Layer 2 of a small transformer language model trained on English Wikipedia (9 layers, counted from 0, width 128). Numbers have three digits each and are written without spaces.
A neuron adds its activation times its output weights to the MLP's output. To switch it off is to set its activation to zero at one token and run the rest of the model.

Output weights of the MLP neurons that the questions are about. A number n stands for (n - 500) times 0.00037.
n28: 515437561512515427509477641695304790431541358337471361570384578876570413610424539356435674782551585563557660476507645713474431415364487468496452725361418575255543345442338493153467745368865510645520620637434581378378587708559585375597470375664589467337584375511527408323489496685458559460294471694586567439382447420282486619563627578288368518492390441573617382397378503515515406511558
n87: 285454822626414401537695461368547519449435473395418336456263602636565357468500632415410666431518628602617336313496520514851210601505471634565586665274351097408415635267669324538537569669807546540480727713766737374451703375579712683602616632221495449469699406544542560425676463514316600229028322645259583452542570252495670442452466253514617717699790514432323514354225387144528473532600
n202: 483563534418456311436497379403308523554484494626539319476549418441426399497557538648557546569555491572533534507461244565577763553583321494552436418497582418517392562424487451588354651451627583546500363674539413496618423427480527563552464594516364585269440540544261836568407570564463604398597351466543743248473570451448307507410346559467543503473340422709741233753638423536400388506548
n272: 536437650517736627628625654365408682491607318586130496603302464373396399566393621438504559749531526460284379584290654512531419261488371427807573556172560610182362723471304390430344441539608568713547356645629863422496496363674722648723453383587570469346542383386673423543477695604480471581650363541591541439511540339520481602489672583436420519585588371430469465317718683379412604554469
n329: 606368670464293647656480553456602577225550379690534520314461496431438545393575655411362415504732577492508426385560704339291754646727537571527489692528294618573485762625703257236504504454443274571496556298297372483394662437253548559423632275622476749529595488593578366566568512519260729327629519394434724603363414376557604468665586507272367436322467446572390531301591372428578718534568
n337: 408569567483517576267603263474487546472614494450548514537608484463805535651528675425550519208363463542345534465464418452599675295658403535523566532480487637442582564299493549422526516461578614574514459247458580688569629406471415510507389439519568594354632497438539440421399405519493669595444510331334630400595582493516309352626337534513368262653548442732494590535693511564309298676551
n372: 457862540354488500522584611535355446504376729603477589528383430430522467619370300668687241430317667313319326389603627454649584669445500267581557605444754664646703678467304434472588236508376521454550261337481581314586449496562621500484543270370710604474450417478500500531553473640714141455511435500609290420507504629465440371452512933247681345615496608489515642442448514622354594412432
n385: 484544345672568491744578423612436342348516438397572480418361680491512500590486480483381487582512581652468575577523453753475481630446383497465503633654484600266552487606538456477634636354370577374395421445597548352527670631475487481566528540476638437566453268603491616696531697528616368457581516530475563542489564503703381418398574398577468595519319266605577584478306406301152518599460
n399: 513376494613593564407462507673538652490503351494543477506506345579488513580801578335452398432625473606632571441688582595451579571626535365593391396388388438354614697396582401442583429365790416731663455500445538405395557452695535456536540356568429472438480500444460232453379350551421522355530552418540421497686469586629539702588556358658365391510546629412464475457513543524447307305542
n422: 442616535364456458579428574605489378456494534486561516681547517522538495375523595441614392491479514590576427516490604593429508478468523479451530442471487629429457518504517506544468564572510567403592384493521425458475513486511509448522524565404411432557649509572484415452567446419635818369547568433536648529446485605489587546476436437578597450386480327527487557428415466513515483406373
n434: 469469487635443695372626285591447417453454524489673577416593651532497513588493497395487445512570459512597450277763520567570587440541568277592617370375373453436414526487391611561546635555482542270434381456628646648575396648448349591193398524456506482506467657408399357481416447560368691449283384640565602431461621622613485404666477579559472431481444640497654518494525540345413356424521
n494: 416695514404400595663435544468615439491392470391609517399453403529555532593503620355613588564582447608559437538431403626563573522329578706486526593420422505422546595616520470457371533544620470437587503554508395458488466468434344573480569516452327456252637367388503440388530486449573856524532432705561235545555475571481596440511338529387665489370435431508568560418460522606539411576568

Each question names a token from some text and the token that comes next. It shows the activations a of the neurons there, in the order above. A number n stands for (n - 500) times 0.013.

Then comes g, the gradient of the next token's log-probability with respect to the MLP's output, scaled to length 1. A neuron's effect is roughly proportional to its activation times (output weights . g). A number n stands for (n - 500) times 0.0009.

" no", then " dire"
a: 824740490603529488503707487498497499
g: 482675488530443400477534487438658538683571478548293548489706657529620280405559530357417508454529558577614433555543341483496647451518536525504545495509386626467364571604857674597511506540463362535541610429422503605578657409590393496479478483263428472440656378447535464441425234629459498509428461506430472441507388667594564461636417480375435633344547437494384493523441550265478583442468
Which neuron, switched off, raises the next token's probability most? n28

"stit", then "u"
a: 683573534679610741499489493493487491
g: 529459669490526622636412590490499368546335532574605513514506461464646507646489488450455553399554536421392680544604534532532561567558563393303557487321446710509429463601612312500490395601456507576414524419384444468617596420563443416548545600569482494472530608409592614401429688516418499462520392426355538495541547245364454591397374712338346229662287479686505541588651528362535523601383
Which two neurons, each switched off alone, lower its probability most, in order? n337, n329

"\n", then "The"
a: 490494495523777497597530496913499667
g: 448592558595526453510366550571628292378579571566563558467518502381538642493452504634624472429520458607577590549607462700364433634422710597553537498366456599385369587709727302510432593380449424605447558560549605304517523428507456362269452479523505497522514420381576452350520458597647446362401633442558431498449297375589520674374680443468542482491362467660514516359315418475489566600454
Which two neurons, each switched off alone, lower its probability most, in order? n422, n329

" ro", then "om"
a: 490557637509500487487531550492516544
g: 509522595609581338586459556467422547459290562529515460410422546613456438465650352746527407559324464460494592523496670573544440543548377493316493468537517676496382543612380552660524507615484580566356444492598539549302563342401349505529403411533379596601396406566592452315360435696672414685435515518596433402461533397473565468323743530524578398469363414486614616361646524472590547660423
Which neuron, switched off, raises the next token's probability most? n87

" M", then "all"
a: 528500515500497487495538625500487487
g: 659584448600582568567521372570494394433589539512485714412503278380520447570488474493450592688403499269416507594638610557605501640441402618431417579409445750575617645647596440339478408456587366594565408720486514391527489408615649624423445319467505508440474438489474544406425524540532624384402383376577569572291509623550458301534517424693406489346428582467491405414490666375493478483439
Which neuron, switched off, lowers the next token's probability most? n399

"ing", then " of"
a: 494708508606493487608487574498490494
g: 506594667521486450347457438457422412432460534427489475634552615464524500736410611566547441422452595646522415405589646534475414600553261164477304687403547464478671678405491432464528486516277556417489471473497533549538393412557441311372501364499567629598468491265269493484550535477634551582489487455497388450529565590559449424544467536359627489442602427550596620648656470610511547706574
Which neuron, switched off, lowers the next token's probability most? n372

"ou", then "c"
a: 498489525546489489488511575492647489
g: 534494643466596599496665573344624590434692335579428671550509525545577571668439549623501522461428414294541521730615580694613480554676550614513366434481319407389496458484361513513493425590451715523541465542472567550417447339439350563352450483493350333480505476342463570414306604401449633466631571374568424456424428370511659470575487490588543351454513466364712593361561484351478541437460
Which neuron, switched off, lowers the next token's probability most? n434

" State", then " Dep"
a: 487495551499490698491538594492654494
g: 365557588659462438610441319510663682581382486418529537455586360397450779580488635485513454541423513462472473599445623425539594469507282541640369515408487761594799509385750588517498490562420595458471410452613427380651482434546488400491488539602380391415490475481508440472413472610370518487506557556537588343475367601502368707495454437592456343326491505599540307509472529411562598454356
Which neuron, switched off, lowers the next token's probability most? n337

" of", then " Californ"
a: 492543495519723499494487500487487487
g: 361502307557509464638483418441402412422514322380561359670598487538529499450604675442548397590612345509440494534403511452472537613381696391499494645570377398630551483518693512534352571575655601439505651538640608422422364530388508429558505649500732345507435485486418430465345523535652471432491434379690652458518732497582500474441534385456674385572469331538467372441271481504578448557645
Which neuron, switched off, raises the next token's probability most? n329

"g", then "y"
a: 498487695637491508493487565487673646
g: 498438411513508516618429425295462345320341539515463406218524407421339515450459449601401582451319606608678565559645477425494609512636481453542356537497462699476402565405527591482497577531620570493613662552350360506355608511547685761440702548633469703556488575572445561422403504487445536372517595613614583445392364455289432399469626576512586428528434534409553444571420521400618578538433
Which neuron, switched off, lowers the next token's probability most? n202

" 0", then "1"
a: 492512491583497489492520684494489494
g: 584215380442480566359551520391589609443604562631478635659327438397584699340469527387545533507516492486578572528489498653378546592508549413408465611410414435449645554547327590497502554413501444427613499477378401534476556561635541629359577455528284574644559492437607388358555542523502578461547567587555611364357420605724432521590780531379452377422506305495551482413330341633509369546536
Which neuron, switched off, lowers the next token's probability most? n399

"enc", then "y,"
a: 500493724745487696499533591499635512
g: 422382457350581461559676781373491273394368454557569463491627479577447344450454582804475464482700465597684475595468330515553434520521360387406555451642478516428371644604453502423512519587571400661523537596339375449509522402516464538537447541460481487591424401506534596550584477447417475398631635397563603462491327425644390513464535487177520478414590495642584431660530418499604645471533
Which neuron, switched off, lowers the next token's probability most? n202

"ab", then "ha"
a: 488786490555500487546505487499500487
g: 497575601501309582668476336379550219585628623551665516538523463515561463635703478354676405392368532516680468495415482487659454320396514357509370569521560658521605355410305569404416472518641602508476327430414430468507587630517609497609419569628541512622420631422466594397515478392356441624666377462414492388547412441463503446342484582405536564461513631482591412662429595623520552472383
Which neuron, switched off, raises the next token's probability most? n87

"ative", then " b"
a: 511492492700487721506665653500503488
g: 481337541462479630345441574455581469507574447672679440670532386556820490408250470483441469489547716530571510550485441507461466577473346431538569422353612632486441493361360413438542385457325671629604556586460605531571571522676477329545512597402469457468312519524441541479322420410505560610595354492423603691564665542521438411359468550381416356416554566558554415353601591563385633539548
Which neuron, switched off, lowers the next token's probability most? n337

"ural", then " are"
a: 706489491594542591488489501500492496
g: 555402582482521434558581524530423278428397363406427246523576667561495584350444490378490692534599520593682429513463526544433544413421428465610569606392343613542546663555566541456492477435463444399350601538584582390385249521660695615472421497672511576512366649410456400692487506403595395466577481572547515465247511562585382554439719607544362547456413441455581539468318412558504528672568
Which neuron, switched off, lowers the next token's probability most? n28

" K", then "ent"
a: 528490507500559497487627639499491489
g: 421535346550649403642495480423412418411444431454419552558555572567388456637535419542408455391495796545605504634487371340614402414395577421432434395528610495465566243563468493536445420405512306431523501404496527531573520648420707594638569568437623452257382444478663479526614415403719476646493596424455450637469604630326521512524461581691357580495400664467435671633472359518499507551471
Which neuron, switched off, lowers the next token's probability most? n385

" a", then " se"
a: 491487501535606489497505503530487497
g: 568534324586509343406584570589371299623505582421431478606486333572464746536533541553455440441390522565467399252445395413430524489447483749651490355637451477433441453398505540505643522572626477409534475540631522568497394508609525616596538513347416556472459572570531501599330666541601559538285402586542672623413379675264409491591391517535543618518599616510229517448401540412412576452529
Which neuron, switched off, raises the next token's probability most? n329